Layer 2 of a small transformer language model trained on English Wikipedia (15 layers, counted from 0, width 96).
A neuron's activation on a vector x is squared ReLU(weights . x), where the dot is the dot product.
The model reads these tokens: "\n" "====" " Other" " " "Publication" "s" " with" " Con" "tri" "but" "ions" " by" " Oak" "ley" " " "====" "\n" "\n" "-" " Pi" "lt" "down" " man" "," " Bo" "bb" "s" "-"

The vector x that enters this layer's MLP at each token. A number n stands for (n - 500) times 0.011.
0 "\n": 424,660,657,452,525,511,507,466,612,659,561,474,453,695,451,353,576,546,469,619,598,593,400,417,451,520,622,533,492,524,631,329,523,448,432,346,491,567,680,409,402,528,595,506,427,526,588,538,389,404,439,635,431,572,574,582,573,522,467,522,412,447,539,406,409,502,561,560,328,560,493,462,622,600,413,531,466,629,579,553,706,581,539,474,504,408,452,588,598,672,558,378,502,574,357,683
1 "====": 566,575,640,553,561,562,538,534,506,617,555,478,605,864,469,387,550,525,525,431,428,390,460,548,451,491,503,588,519,497,649,472,563,382,626,438,435,486,505,506,375,554,569,474,533,526,638,532,349,302,528,573,414,592,739,610,501,567,605,585,548,539,436,400,508,611,588,498,386,517,560,541,517,635,465,483,482,718,561,545,627,678,593,477,538,488,365,458,446,456,487,495,639,518,390,561
2 " Other": 475,569,621,493,460,580,742,495,553,508,642,458,365,745,480,516,541,583,409,575,457,465,380,390,528,570,534,652,429,508,551,538,516,412,522,474,591,505,652,290,289,610,564,456,519,553,450,535,397,547,470,459,499,613,514,514,433,469,524,460,458,697,516,406,419,485,475,461,217,600,430,458,511,458,550,457,511,447,525,549,617,581,632,647,514,456,403,570,557,393,581,371,465,363,378,423
3 " ": 582,561,559,503,611,590,659,426,407,497,591,506,500,750,477,357,513,362,412,564,438,467,483,438,474,509,592,554,637,451,533,449,602,446,561,456,414,403,622,350,405,528,463,503,486,567,511,483,475,369,392,583,377,437,197,492,514,538,534,403,528,519,518,318,216,486,537,633,247,494,478,441,565,550,401,499,499,503,509,452,533,538,584,602,556,456,430,530,545,587,565,543,604,350,476,497
4 "Publication": 503,725,545,621,541,512,547,477,669,503,474,399,486,651,403,416,676,550,412,580,459,497,439,346,524,525,468,586,482,457,576,540,524,385,576,533,492,515,626,306,446,612,539,506,431,473,416,567,457,387,520,400,505,319,590,527,411,473,432,393,368,638,432,476,416,527,546,499,407,496,506,434,508,397,587,390,555,499,590,576,670,517,590,628,503,588,511,518,399,540,559,333,605,228,339,362
5 "s": 646,599,621,550,502,451,681,407,716,455,494,344,402,673,317,537,587,386,444,537,504,550,476,539,431,528,541,612,518,446,496,439,685,561,387,537,569,512,526,438,495,470,436,450,382,543,497,523,678,305,509,575,337,477,455,389,600,514,511,457,571,620,523,322,446,515,659,590,464,557,604,369,527,562,341,507,480,478,580,612,676,523,550,530,485,464,582,558,507,438,614,502,564,308,460,578
6 " with": 536,652,668,503,689,393,606,398,488,491,582,358,359,669,471,404,608,521,500,552,507,451,466,422,539,514,492,687,530,473,586,451,568,516,544,520,564,654,588,382,473,438,549,574,390,818,478,498,391,425,569,547,499,440,412,504,509,615,356,437,495,510,516,321,447,556,546,548,354,684,581,464,683,473,474,406,552,475,626,483,501,584,521,580,488,579,512,475,605,534,504,427,511,294,463,576
7 " Con": 537,561,618,419,504,506,490,375,393,526,524,339,347,697,531,345,433,528,347,624,448,386,538,376,530,593,514,598,377,456,470,380,458,520,476,518,571,535,588,400,509,467,533,644,482,540,468,658,410,521,466,524,417,452,397,547,437,604,579,383,485,713,308,440,387,544,613,587,359,602,476,406,522,521,496,423,696,465,580,574,507,414,713,492,473,519,415,386,549,544,626,500,653,392,468,450
8 "tri": 556,661,583,545,773,603,536,507,566,401,637,330,382,564,455,448,615,529,507,475,422,558,482,450,360,513,706,585,417,652,498,619,655,422,520,658,630,445,473,453,480,456,648,510,394,475,497,424,458,329,515,449,443,470,573,425,561,514,584,509,472,626,504,402,380,662,560,570,333,324,571,565,541,481,569,513,526,539,522,482,510,576,602,569,496,541,524,350,470,551,586,601,590,517,328,431
9 "but": 573,527,710,503,551,644,651,467,576,446,455,263,455,601,408,356,467,488,617,472,378,496,560,446,567,668,564,517,571,683,499,497,486,555,363,451,518,498,644,329,457,519,486,549,448,521,475,554,436,503,552,484,420,437,392,490,480,519,494,536,400,733,452,457,463,600,513,577,507,537,513,497,625,398,422,379,711,499,678,601,653,348,466,559,453,468,486,414,640,658,650,506,558,481,538,449
10 "ions": 603,635,614,542,586,546,760,387,725,606,491,321,365,716,399,444,551,397,465,447,431,522,508,505,468,530,583,658,559,592,459,409,559,487,509,416,530,577,555,413,571,612,459,548,375,562,505,479,486,348,508,473,357,442,378,471,583,471,488,484,517,698,460,325,565,547,654,512,483,455,510,418,528,484,443,486,575,523,621,555,701,530,492,497,571,478,451,645,398,552,616,419,620,479,542,405
11 " by": 472,574,622,400,653,519,550,443,471,507,616,391,389,652,490,475,633,554,546,455,557,430,482,370,512,591,544,611,533,428,568,467,678,547,562,461,516,644,595,422,558,467,556,538,338,861,519,499,417,417,486,552,545,352,432,478,493,686,297,449,454,603,470,262,408,594,575,509,353,644,482,474,577,549,476,492,519,493,625,555,537,587,563,573,423,477,450,557,535,596,518,444,539,410,455,491
12 " Oak": 579,637,578,573,588,535,650,407,476,544,488,295,371,726,532,336,463,489,417,559,444,580,491,396,498,556,508,627,398,439,482,460,516,578,656,407,668,421,520,370,491,449,627,459,528,475,520,455,454,557,589,541,496,514,470,451,336,629,552,503,419,510,345,435,471,484,645,437,397,381,507,324,650,483,321,298,494,432,500,584,496,508,605,608,348,503,461,505,440,515,584,391,487,432,333,538
13 "ley": 501,607,690,582,572,524,673,550,485,504,443,265,402,635,461,344,552,476,612,522,524,519,413,399,526,594,473,694,479,415,489,615,620,607,482,469,508,625,572,357,421,392,488,420,421,585,534,445,390,450,581,471,464,358,390,511,464,670,524,590,551,526,419,312,491,607,631,491,440,377,534,373,576,449,388,488,510,512,481,561,703,539,592,491,461,492,438,496,444,465,716,432,539,447,344,443
14 " ": 577,550,558,563,651,582,662,421,428,505,564,490,488,753,467,329,525,361,460,568,418,451,497,432,483,556,593,535,655,436,572,454,594,452,557,452,409,426,623,314,420,527,474,491,478,568,490,476,456,368,407,522,394,440,198,462,548,569,526,396,519,556,460,340,220,516,541,600,252,507,479,420,605,542,417,528,508,497,508,485,506,515,573,598,584,485,423,539,550,581,560,534,585,387,515,485
15 "====": 560,562,622,583,535,525,650,485,411,549,538,380,536,745,423,432,572,469,480,434,412,373,541,467,449,487,546,548,554,469,681,448,569,390,711,494,447,456,502,426,423,558,526,505,564,543,609,403,375,313,473,534,368,482,702,564,489,662,564,575,430,533,366,355,520,604,590,485,357,546,519,471,541,677,500,453,544,687,580,507,635,663,605,597,609,523,430,433,416,471,508,538,665,487,444,563
16 "\n": 464,606,618,553,552,458,628,441,481,533,523,441,448,890,496,309,588,479,378,590,520,617,486,336,409,518,558,437,591,511,568,421,505,501,414,388,538,600,615,323,515,484,593,484,401,566,534,467,381,419,367,545,347,510,528,407,581,570,454,516,423,414,530,270,473,550,518,599,416,540,430,386,634,589,474,514,531,521,539,512,699,537,577,493,519,516,478,521,648,621,590,384,517,548,482,500
17 "\n": 479,611,616,499,582,517,581,465,561,601,539,484,466,977,525,256,610,572,421,595,502,591,453,432,434,514,530,477,561,518,542,428,560,457,355,360,494,596,587,335,468,516,599,489,397,596,555,564,386,416,411,589,409,575,531,448,636,521,472,505,466,424,544,324,391,552,530,551,430,537,471,444,579,575,435,528,497,498,550,556,658,518,576,442,532,527,400,521,611,578,564,399,516,602,502,531
18 "-": 506,475,572,614,573,530,547,318,679,545,568,514,526,747,393,304,510,563,423,579,409,445,372,485,422,538,487,482,590,505,510,466,614,439,620,426,581,590,615,451,498,475,598,410,465,813,526,477,438,288,573,594,363,457,423,415,380,683,467,552,446,472,439,353,376,496,527,502,431,389,467,507,608,588,434,345,562,526,569,473,519,497,491,535,537,543,391,526,659,494,578,501,495,422,440,418
19 " Pi": 648,716,609,557,638,486,546,448,595,489,451,279,388,718,505,486,570,610,246,540,458,450,545,447,441,471,646,471,457,502,432,469,502,478,466,480,615,460,681,350,522,496,555,549,505,472,506,422,476,489,509,476,413,553,424,381,436,619,600,375,454,702,456,445,388,523,488,588,414,490,503,387,672,593,464,404,517,368,504,419,441,479,508,547,336,500,413,338,465,593,649,529,527,564,391,505
20 "lt": 553,571,493,561,524,416,608,316,464,575,624,265,360,733,426,419,488,440,406,425,382,436,339,423,495,454,508,607,355,510,451,391,505,597,423,438,573,503,443,357,415,565,529,426,435,554,547,539,418,416,582,308,415,601,385,625,472,513,428,525,418,441,356,400,548,573,605,504,464,443,398,412,586,502,403,465,579,486,506,616,537,548,337,469,515,378,468,442,442,491,676,390,377,340,487,451
21 "down": 587,477,624,568,608,624,648,454,565,492,455,273,387,680,450,303,461,432,475,495,524,499,464,439,500,634,510,638,546,513,427,544,419,619,458,474,508,459,543,291,457,519,594,544,363,488,556,628,411,456,552,452,435,453,390,542,440,500,459,569,477,693,400,397,518,508,733,513,467,402,531,450,526,359,422,391,718,502,559,499,707,455,558,467,518,479,361,543,559,545,502,320,576,515,416,433
22 " man": 359,585,591,532,599,526,499,378,536,562,433,363,474,636,470,484,584,356,450,584,347,649,494,529,456,505,588,727,530,502,554,549,555,328,417,371,534,595,658,388,479,600,445,565,395,602,430,413,492,508,412,462,453,382,368,411,489,695,528,409,411,659,454,406,364,579,419,508,432,512,548,476,502,595,538,514,545,445,520,611,599,620,577,472,559,578,463,463,379,614,626,552,645,470,299,377
23 ",": 494,565,547,520,605,513,604,483,600,534,542,455,531,707,428,400,582,402,429,670,511,435,489,381,478,422,599,535,506,389,651,409,572,596,425,313,489,559,515,454,529,480,481,449,390,795,505,508,562,302,600,600,400,437,467,534,536,531,422,472,426,670,456,346,321,527,434,492,333,555,410,361,590,505,449,448,584,472,521,438,577,602,634,579,491,475,447,477,564,691,588,456,466,574,467,348
24 " Bo": 718,603,622,672,589,439,497,488,514,477,572,276,463,646,424,392,575,527,192,620,395,440,530,425,450,489,636,489,493,490,505,423,456,489,462,554,594,478,606,353,375,566,589,467,556,460,526,440,476,487,493,618,506,585,491,456,460,579,607,350,523,618,469,406,443,620,350,471,311,487,440,355,489,573,327,392,496,358,484,565,480,473,548,487,434,568,461,490,423,581,491,458,443,458,313,516
25 "bb": 552,613,605,670,558,443,423,476,516,431,542,293,562,634,378,350,492,482,435,492,366,529,539,371,434,331,597,593,567,475,453,625,491,619,516,499,553,468,642,261,307,568,526,470,492,579,506,449,447,463,641,435,469,426,473,535,535,522,560,598,476,488,363,368,461,597,537,520,619,409,535,480,654,463,380,369,570,548,440,543,537,421,459,374,416,519,415,356,568,617,660,336,572,420,379,531
26 "s": 614,565,559,602,535,452,626,382,694,524,566,275,347,698,369,447,572,370,513,503,488,622,502,559,463,472,587,574,538,400,513,427,615,616,396,491,564,546,577,428,488,492,489,389,446,569,517,534,613,307,516,467,421,537,370,341,537,511,539,483,581,621,456,233,499,601,642,509,439,582,511,305,573,464,354,509,597,482,501,576,612,503,486,462,526,521,572,541,540,452,602,302,488,424,477,499
27 "-": 470,412,590,643,579,524,609,339,556,444,556,396,410,797,436,283,638,467,517,547,445,413,474,481,426,489,670,489,619,492,523,467,619,428,667,347,492,588,590,379,501,540,506,477,413,723,521,456,444,330,590,597,480,394,384,426,390,583,436,452,495,505,358,431,346,475,610,518,418,384,476,460,617,535,422,419,604,484,560,467,512,452,461,563,588,515,477,501,604,530,635,439,511,389,477,511

Each question shows the input weights of one neuron of the MLP. A number n stands for (n - 500) times 0.0032.

n195: 616,565,458,515,449,495,526,391,382,554,615,488,522,330,491,420,479,503,593,583,660,445,661,532,690,277,572,507,505,505,560,418,480,526,367,585,253,414,451,457,405,575,488,475,571,465,494,542,479,489,534,573,529,547,355,448,414,583,631,533,615,472,533,434,534,486,535,442,638,554,470,558,384,609,698,427,309,506,521,427,618,626,575,451,577,598,584,628,457,590,690,540,560,558,511,577
On which token does it fire most? 3 " "

n182: 527,545,444,562,383,503,443,591,494,653,541,270,581,374,473,530,337,317,562,403,500,301,386,540,368,589,585,569,552,373,485,602,583,562,625,412,530,535,527,642,405,554,596,755,365,421,625,734,491,559,622,380,654,426,489,514,666,462,584,613,487,358,440,497,454,371,608,541,581,443,373,611,606,503,500,605,452,332,442,506,598,402,587,395,542,592,530,519,591,351,233,488,371,565,619,572
On which token does it fire most? 21 "down"

n303: 390,624,633,456,533,411,473,406,608,566,681,451,594,477,342,440,416,771,663,374,583,595,523,500,436,416,325,393,479,482,264,320,467,532,638,470,562,466,705,665,447,609,303,413,563,539,323,299,468,698,429,521,715,482,638,559,692,445,377,500,612,273,503,514,414,568,544,417,659,397,406,421,405,451,413,580,600,477,303,335,262,358,545,507,656,482,410,587,575,464,330,533,503,604,418,211
On which token does it fire most? 25 "bb"

n259: 605,680,519,355,486,488,642,487,592,408,497,681,534,493,674,548,521,500,380,533,438,532,347,570,681,458,527,563,440,601,449,414,421,362,506,528,441,372,239,626,500,557,612,503,446,372,470,551,461,482,434,542,637,473,661,387,512,672,531,422,552,465,365,707,491,404,325,577,321,534,591,363,446,784,539,400,503,538,560,525,634,491,319,338,541,462,450,510,347,518,312,488,368,593,554,456
On which token does it fire most? 1 "===="

n378: 647,179,426,504,414,484,374,419,597,313,395,553,503,414,570,520,292,463,500,262,355,560,577,531,705,639,461,537,454,473,585,540,469,735,729,460,486,424,595,591,511,555,417,458,493,326,467,641,228,293,536,553,570,454,603,464,516,516,426,479,574,417,494,390,537,437,418,489,461,469,643,372,640,631,630,550,555,465,461,620,634,592,594,696,248,548,629,545,497,503,478,634,520,605,569,561
On which token does it fire most? 15 "===="

n237: 555,409,507,376,468,392,485,683,424,493,517,465,605,231,560,367,459,549,373,294,627,626,242,483,266,344,583,538,470,360,523,555,573,500,559,525,558,536,380,653,547,394,556,583,592,524,455,707,698,425,564,466,514,655,442,403,490,731,655,606,304,291,434,329,476,678,696,451,549,441,456,569,597,446,473,612,426,375,517,422,427,604,632,444,513,525,490,421,490,377,270,637,680,679,564,391
On which token does it fire most? 8 "tri"

n369: 584,611,414,332,532,444,389,633,596,415,565,393,440,562,596,617,457,363,591,625,415,456,604,507,442,432,409,388,471,249,534,485,454,460,382,602,340,536,529,411,565,497,503,445,479,482,458,469,643,658,494,572,331,494,607,672,377,425,406,446,326,274,629,591,512,488,431,500,441,500,720,449,414,556,315,741,563,405,663,390,527,587,479,489,542,629,528,466,569,488,500,570,427,574,549,475
On which token does it fire most? 23 ","

n11: 535,285,523,367,460,573,594,457,489,504,393,562,574,647,616,755,381,585,577,755,474,404,485,693,753,527,486,517,770,515,646,649,659,339,327,430,687,625,452,659,645,688,470,454,545,480,524,514,607,766,600,745,460,464,447,687,597,608,460,648,790,524,559,624,663,515,519,544,454,481,490,553,546,612,529,777,463,458,404,580,388,597,599,584,401,369,672,538,548,500,664,533,377,519,387,489
On which token does it fire most? 22 " man"

n180: 423,634,551,393,557,463,409,435,390,197,353,644,458,372,468,440,511,464,438,569,454,576,561,611,493,435,547,343,382,487,389,438,533,421,805,616,486,448,507,482,517,519,734,408,373,545,634,332,513,513,408,506,716,657,525,472,451,593,389,549,353,392,391,584,403,345,507,454,512,487,494,583,595,733,619,421,563,348,519,253,642,538,382,509,491,510,484,558,414,253,414,614,508,568,658,469
On which token does it fire most, and how strongly? 18 "-", at about 2

n30: 535,357,476,506,463,492,488,608,511,614,281,451,593,537,513,553,549,759,509,570,307,540,554,563,533,515,472,359,621,377,366,726,442,580,432,526,665,508,550,525,551,519,537,674,802,482,438,564,559,591,486,525,463,506,444,478,350,459,445,356,512,303,344,434,557,566,500,575,442,439,511,474,419,527,526,591,385,566,606,437,511,446,670,528,572,477,649,485,430,640,368,552,399,463,524,605
On which token does it fire most? 24 " Bo"

n333: 457,570,438,658,561,676,395,468,595,410,356,711,562,578,554,507,224,578,458,286,444,641,383,527,337,470,337,393,452,517,551,455,452,487,446,353,776,623,584,500,632,374,557,445,652,430,671,462,473,375,466,324,503,517,536,511,394,367,574,488,507,430,503,643,486,384,293,603,312,361,714,420,184,515,496,522,457,576,544,625,386,493,562,473,278,525,517,635,609,388,235,437,385,430,554,379
On which token does it fire most? 18 "-"

n251: 366,490,549,468,478,472,449,564,599,641,473,583,514,556,644,463,503,578,418,514,441,610,543,620,612,441,361,407,344,526,448,275,497,711,374,428,444,347,510,471,454,597,460,540,303,498,401,609,296,558,583,465,549,624,465,465,648,561,453,549,562,369,688,646,311,476,371,442,435,527,448,690,591,475,419,584,488,518,346,508,538,327,540,413,469,623,556,500,339,421,452,535,454,482,357,443
On which token does it fire most? 17 "\n"

n159: 637,604,468,478,340,551,460,525,357,518,375,420,643,464,577,624,422,336,493,552,483,343,391,543,687,397,510,668,582,430,569,590,528,464,445,525,282,500,302,580,398,578,754,532,573,536,671,389,441,513,366,454,613,566,526,398,417,589,550,296,665,382,580,490,384,298,767,577,638,545,435,390,640,359,454,496,610,493,405,604,540,625,580,548,526,479,693,713,646,473,618,463,503,660,531,694
On which token does it fire most, and how strongly? 3 " ", at about 2.8

n209: 465,378,552,442,515,434,261,569,497,528,547,538,451,507,388,326,520,322,570,532,690,494,348,331,407,321,574,537,360,329,571,510,531,518,518,609,602,440,453,755,274,371,618,403,551,544,395,461,484,579,481,552,520,497,370,374,516,553,530,547,310,592,440,526,635,249,500,710,703,476,540,340,261,465,455,497,323,683,626,430,448,539,510,335,433,524,420,427,585,444,402,699,526,350,442,669
On which token does it fire most, and how strongly? 25 "bb", at about 1.2

n77: 528,408,490,641,436,415,521,561,382,281,493,241,732,223,655,551,358,644,530,612,672,615,565,514,572,510,327,472,354,434,548,500,463,420,584,389,532,453,450,335,676,484,560,545,473,610,518,474,471,447,523,328,471,558,410,507,635,569,649,535,344,337,557,461,562,771,497,727,323,547,579,587,609,517,606,618,459,517,423,355,387,361,641,506,478,396,367,751,463,418,475,546,489,446,486,402
On which token does it fire most? 13 "ley"

n95: 493,578,471,593,606,520,190,585,866,579,585,628,597,403,661,602,506,457,630,609,415,487,511,587,653,292,350,490,334,444,531,458,289,639,538,266,511,653,718,599,404,698,436,673,587,562,733,507,342,545,411,341,657,452,485,462,587,367,437,608,458,383,534,528,347,434,539,580,577,342,591,398,326,452,400,600,475,485,585,567,585,397,496,483,507,536,335,511,580,377,346,644,421,427,536,530
On which token does it fire most, and how strongly? 0 "\n", at about 1.2

n42: 397,485,447,500,478,394,504,347,516,645,381,585,415,432,511,536,526,311,442,355,565,456,514,638,777,453,612,396,577,611,523,567,547,488,429,457,489,359,434,658,302,510,380,550,510,526,596,553,669,628,305,660,497,463,388,629,625,474,734,628,653,455,497,301,550,261,524,434,474,438,566,515,464,404,519,464,264,384,526,460,654,520,553,351,477,434,584,193,260,392,727,652,445,424,476,552
On which token does it fire most, and how strongly? 5 "s", at about 8.7

n360: 190,412,437,413,520,551,599,434,485,531,462,208,541,436,545,605,372,374,583,546,576,479,374,416,470,339,638,391,488,519,565,478,576,460,558,625,453,395,632,386,836,534,616,653,595,485,476,534,565,399,720,453,550,425,406,590,639,331,500,256,573,412,509,418,487,497,539,621,436,558,324,555,478,517,431,503,471,530,466,375,485,344,688,457,656,445,491,563,353,427,364,573,453,483,536,457
On which two tokens does it fire most, strongest first? 3 " ", 14 " "

n373: 260,354,608,483,437,616,876,406,413,463,503,482,569,440,507,464,572,316,456,567,672,518,510,479,568,325,615,480,497,584,390,404,638,590,497,566,497,278,398,483,559,521,511,503,545,512,378,473,530,475,387,638,472,555,418,514,613,423,437,401,654,491,587,516,531,487,439,629,530,449,575,491,309,592,432,625,452,568,397,260,503,298,519,536,581,439,539,507,305,578,425,572,513,294,339,569
On which token does it fire most? 3 " "

n154: 584,637,742,417,410,407,558,489,405,486,516,683,474,604,687,632,331,471,392,525,665,393,371,527,585,537,525,500,351,506,438,500,532,417,653,540,301,548,459,531,427,457,486,580,461,400,572,645,469,516,519,675,462,472,454,662,491,524,452,464,471,500,533,768,588,474,523,655,412,674,491,517,352,500,540,670,458,352,460,512,482,326,595,379,500,342,594,348,638,348,785,639,560,638,572,674
On which token does it fire most? 7 " Con"

n229: 445,454,532,708,543,396,438,413,460,462,561,456,553,247,491,542,599,289,563,566,505,341,534,472,599,454,535,655,535,356,623,516,406,397,570,347,383,609,398,699,589,442,575,491,542,466,443,553,503,516,404,438,364,540,556,464,482,391,607,502,528,597,469,522,522,506,469,485,479,483,457,418,391,503,616,581,441,497,369,437,604,495,588,563,447,548,348,549,585,817,566,511,417,457,562,558
On which token does it fire most, and how strongly? 23 ",", at about 13

n314: 558,654,759,273,416,397,638,466,333,460,561,642,384,284,578,487,605,613,469,595,612,513,518,316,633,367,418,642,470,722,642,433,341,479,599,676,439,304,245,540,475,464,414,454,325,599,574,361,450,571,490,563,466,473,543,555,674,690,534,530,483,564,523,493,560,665,607,603,627,493,462,555,372,664,427,557,455,433,480,568,412,330,535,601,617,244,373,528,481,473,296,378,535,444,448,454
On which token does it fire most? 11 " by"

n296: 584,492,682,516,500,738,524,318,308,709,393,521,684,496,496,579,468,679,260,593,511,490,673,622,679,426,546,640,583,683,457,617,534,536,373,426,382,420,319,636,585,486,346,523,580,574,448,331,608,621,417,576,434,598,681,624,507,514,408,497,581,335,577,474,318,569,632,556,736,455,289,540,414,306,403,698,621,588,643,375,360,431,523,479,528,414,539,504,455,507,674,787,554,391,241,589
On which token does it fire most? 3 " "

n267: 674,352,500,544,507,681,488,539,322,450,703,623,467,244,472,601,463,277,612,717,449,300,699,638,630,366,392,383,369,479,690,493,354,364,615,398,504,346,535,469,357,559,625,572,478,578,637,377,567,428,465,397,732,376,310,406,500,623,699,583,529,514,431,396,521,305,629,476,438,485,310,549,454,553,607,443,345,515,409,645,543,319,287,469,455,599,334,372,568,579,646,435,525,381,586,507
On which token does it fire most? 14 " "

n288: 437,549,470,562,476,617,447,403,431,368,397,398,548,429,522,468,630,539,397,560,570,493,513,498,545,592,587,624,525,543,345,518,566,509,465,423,347,386,604,620,446,587,594,551,786,492,547,432,477,538,490,556,569,379,552,531,515,510,546,554,541,468,367,587,398,468,560,511,598,526,493,439,500,403,306,486,308,553,473,521,371,520,609,478,295,642,616,495,565,626,556,487,380,460,471,480
On which three tokens does it fire most, strongest first? 12 " Oak", 25 "bb", 24 " Bo"

n284: 393,415,505,515,438,423,646,575,352,664,160,485,763,342,614,531,702,624,319,548,600,665,354,343,430,792,749,345,460,693,469,446,600,512,722,405,606,402,323,480,774,334,418,424,644,570,495,579,597,410,412,344,379,580,366,598,564,654,477,596,550,375,651,684,518,917,583,613,526,564,584,640,583,267,350,743,551,538,566,368,337,531,528,760,561,325,392,392,112,374,218,495,274,359,304,478
On which token does it fire most, and how strongly? 8 "tri", at about 1.5

n184: 446,426,563,715,500,548,398,482,527,605,402,625,459,383,548,592,543,446,658,641,506,692,414,562,562,517,628,594,534,268,565,487,398,412,534,509,476,464,366,661,408,488,624,246,454,388,671,534,503,553,398,581,666,503,462,466,647,500,377,656,377,494,244,431,453,451,332,627,536,667,567,385,512,437,446,450,558,412,282,644,465,438,520,521,412,632,570,533,485,472,452,440,383,749,432,533
On which token does it fire most, and how strongly? 26 "s", at about 1.4

n72: 610,485,458,489,263,491,607,348,641,546,547,500,623,391,529,452,366,554,507,712,699,655,649,452,575,619,404,540,526,566,552,398,469,491,337,533,380,409,406,328,458,519,443,732,493,354,694,526,519,572,565,595,500,301,517,647,525,500,556,369,424,301,544,533,507,528,493,619,668,355,485,609,452,500,568,549,425,397,719,682,525,546,593,776,580,378,456,321,556,368,456,613,451,526,633,586
On which token does it fire most, and how strongly? 9 "but", at about 4.5

n263: 517,325,614,327,564,487,504,474,568,609,535,588,481,530,339,697,605,173,402,313,409,336,449,607,670,318,490,314,583,510,541,517,393,576,500,481,631,357,412,614,603,619,404,610,580,378,508,579,586,559,603,693,420,262,494,656,370,530,360,546,623,463,634,465,451,289,518,649,453,625,549,439,555,485,348,485,568,471,497,433,588,569,318,298,395,654,719,376,460,325,669,563,696,463,355,507
On which token does it fire most, and how strongly? 5 "s", at about 24

n258: 359,472,538,611,446,574,461,435,349,455,458,548,409,230,531,541,399,565,680,527,604,466,357,533,546,624,443,547,514,339,596,573,466,455,469,508,524,526,439,391,541,383,449,535,523,435,686,334,546,545,585,307,331,547,540,409,726,641,452,517,455,473,495,511,625,297,337,601,395,546,430,523,508,700,526,403,440,541,378,620,508,544,497,602,492,600,425,593,474,483,635,517,476,517,532,457
On which token does it fire most, and how strongly? 13 "ley", at about 2

n69: 575,200,452,384,564,333,516,551,523,565,603,349,623,355,401,359,518,340,536,379,527,582,396,644,663,609,597,531,631,518,533,702,548,459,508,475,571,408,487,421,636,526,597,563,434,421,335,618,559,605,544,530,530,506,683,454,537,382,649,444,527,520,630,398,476,453,413,794,523,469,550,550,630,478,739,596,565,604,453,517,410,533,553,549,520,642,422,497,623,627,513,370,513,476,553,343
On which three tokens does it fire most, strongest first? 8 "tri", 9 "but", 21 "down"

n86: 590,442,345,912,660,428,440,456,589,440,401,343,406,507,755,599,492,453,681,465,675,512,356,528,561,556,510,463,532,366,587,513,585,385,347,440,570,444,504,643,472,321,494,410,693,533,639,529,545,556,355,568,438,274,478,407,634,319,339,439,404,403,613,651,656,739,574,400,519,587,597,533,350,375,526,469,466,582,590,500,366,529,609,440,623,537,522,517,602,536,587,582,526,400,646,503
On which token does it fire most? 26 "s"

n41: 616,475,588,535,506,457,417,460,410,490,406,453,548,510,521,522,414,412,639,428,419,443,305,470,560,452,512,509,415,478,296,446,461,552,515,515,449,604,665,451,614,328,535,369,636,641,514,425,447,506,579,614,338,348,429,545,650,503,355,477,471,534,611,730,675,450,451,532,441,844,586,676,306,510,280,310,615,617,550,497,306,671,380,469,379,602,682,564,539,410,408,593,580,539,444,546
On which token does it fire most? 6 " with"

n163: 477,449,344,423,533,321,562,538,500,555,476,534,657,564,510,574,500,411,546,559,701,571,541,640,698,587,591,571,554,582,512,763,351,617,558,544,503,641,450,573,506,580,472,538,440,416,345,539,313,388,453,440,572,524,505,318,396,586,445,430,598,318,529,346,325,528,447,497,701,543,435,453,624,538,767,564,466,532,541,497,556,449,282,506,444,528,628,468,457,600,550,406,327,611,409,491
On which two tokens does it fire most, strongest first? 16 "\n", 22 " man"

n217: 506,518,640,364,434,670,230,456,717,347,431,570,606,445,514,500,604,477,542,544,631,503,483,544,298,566,449,482,397,303,354,477,536,562,396,506,559,395,443,397,555,570,568,643,782,495,429,468,560,448,560,420,519,599,295,603,519,565,435,494,376,668,484,588,513,398,537,639,625,660,524,547,497,483,589,624,360,524,433,318,527,615,564,422,403,443,347,239,417,328,482,643,657,576,540,701
On which token does it fire most, and how strongly? 19 " Pi", at about 13

n104: 347,491,390,367,495,462,479,448,489,594,341,417,550,392,392,620,570,383,508,486,361,405,721,416,590,593,451,534,705,604,420,503,479,480,503,464,308,398,472,472,633,656,523,482,421,517,583,522,533,511,470,550,592,655,478,445,580,556,480,415,667,427,373,469,807,468,509,709,522,440,388,572,577,435,690,461,413,518,615,508,495,442,471,524,424,566,451,503,383,556,466,590,648,559,383,519
On which token does it fire most, and how strongly? 10 "ions", at about 2.7

n281: 411,234,554,590,542,494,621,472,556,536,585,380,349,378,593,544,448,518,515,388,767,332,528,500,403,465,700,444,583,551,630,503,466,426,494,315,377,557,639,480,601,576,563,579,441,451,563,518,462,521,719,548,542,318,528,451,411,365,552,380,631,385,488,581,440,280,460,467,471,386,458,492,341,494,382,494,478,648,541,436,396,429,330,459,614,698,576,541,537,642,390,579,482,363,412,526
On which token does it fire most, and how strongly? 27 "-", at about 55

n97: 514,541,586,626,503,539,281,488,589,484,511,639,507,437,755,716,576,609,556,460,779,458,570,544,385,516,601,414,365,721,637,433,568,567,416,659,346,402,484,576,488,745,341,554,508,414,464,673,388,448,391,504,445,383,607,371,648,595,485,556,392,433,397,570,423,573,303,387,567,538,497,645,345,344,398,687,542,246,756,297,672,274,458,685,618,375,486,303,532,430,549,481,442,400,726,322
On which token does it fire most, and how strongly? 9 "but", at about 1.8

n68: 354,728,570,473,575,489,477,515,418,329,515,624,617,577,579,617,458,454,518,611,503,497,525,346,491,538,392,542,435,413,488,726,668,492,503,439,484,563,358,700,519,315,346,475,721,470,569,359,568,518,441,431,566,551,513,628,549,414,491,759,430,520,460,533,452,594,639,470,619,636,472,657,494,538,628,475,546,362,300,403,508,417,572,639,611,552,485,500,620,425,546,518,364,482,419,634
On which token does it fire most? 13 "ley"

n328: 345,406,500,428,410,363,553,503,355,640,487,519,418,465,636,361,486,414,425,640,405,426,340,611,598,202,636,576,458,377,570,722,452,488,390,593,437,305,568,518,616,303,592,493,564,386,411,510,468,363,695,465,448,645,592,369,609,388,533,448,461,363,428,432,458,381,507,397,481,607,506,646,462,438,720,448,537,558,303,712,455,349,558,406,717,427,513,595,435,631,500,565,424,386,456,506
On which token does it fire most, and how strongly? 20 "lt", at about 1.7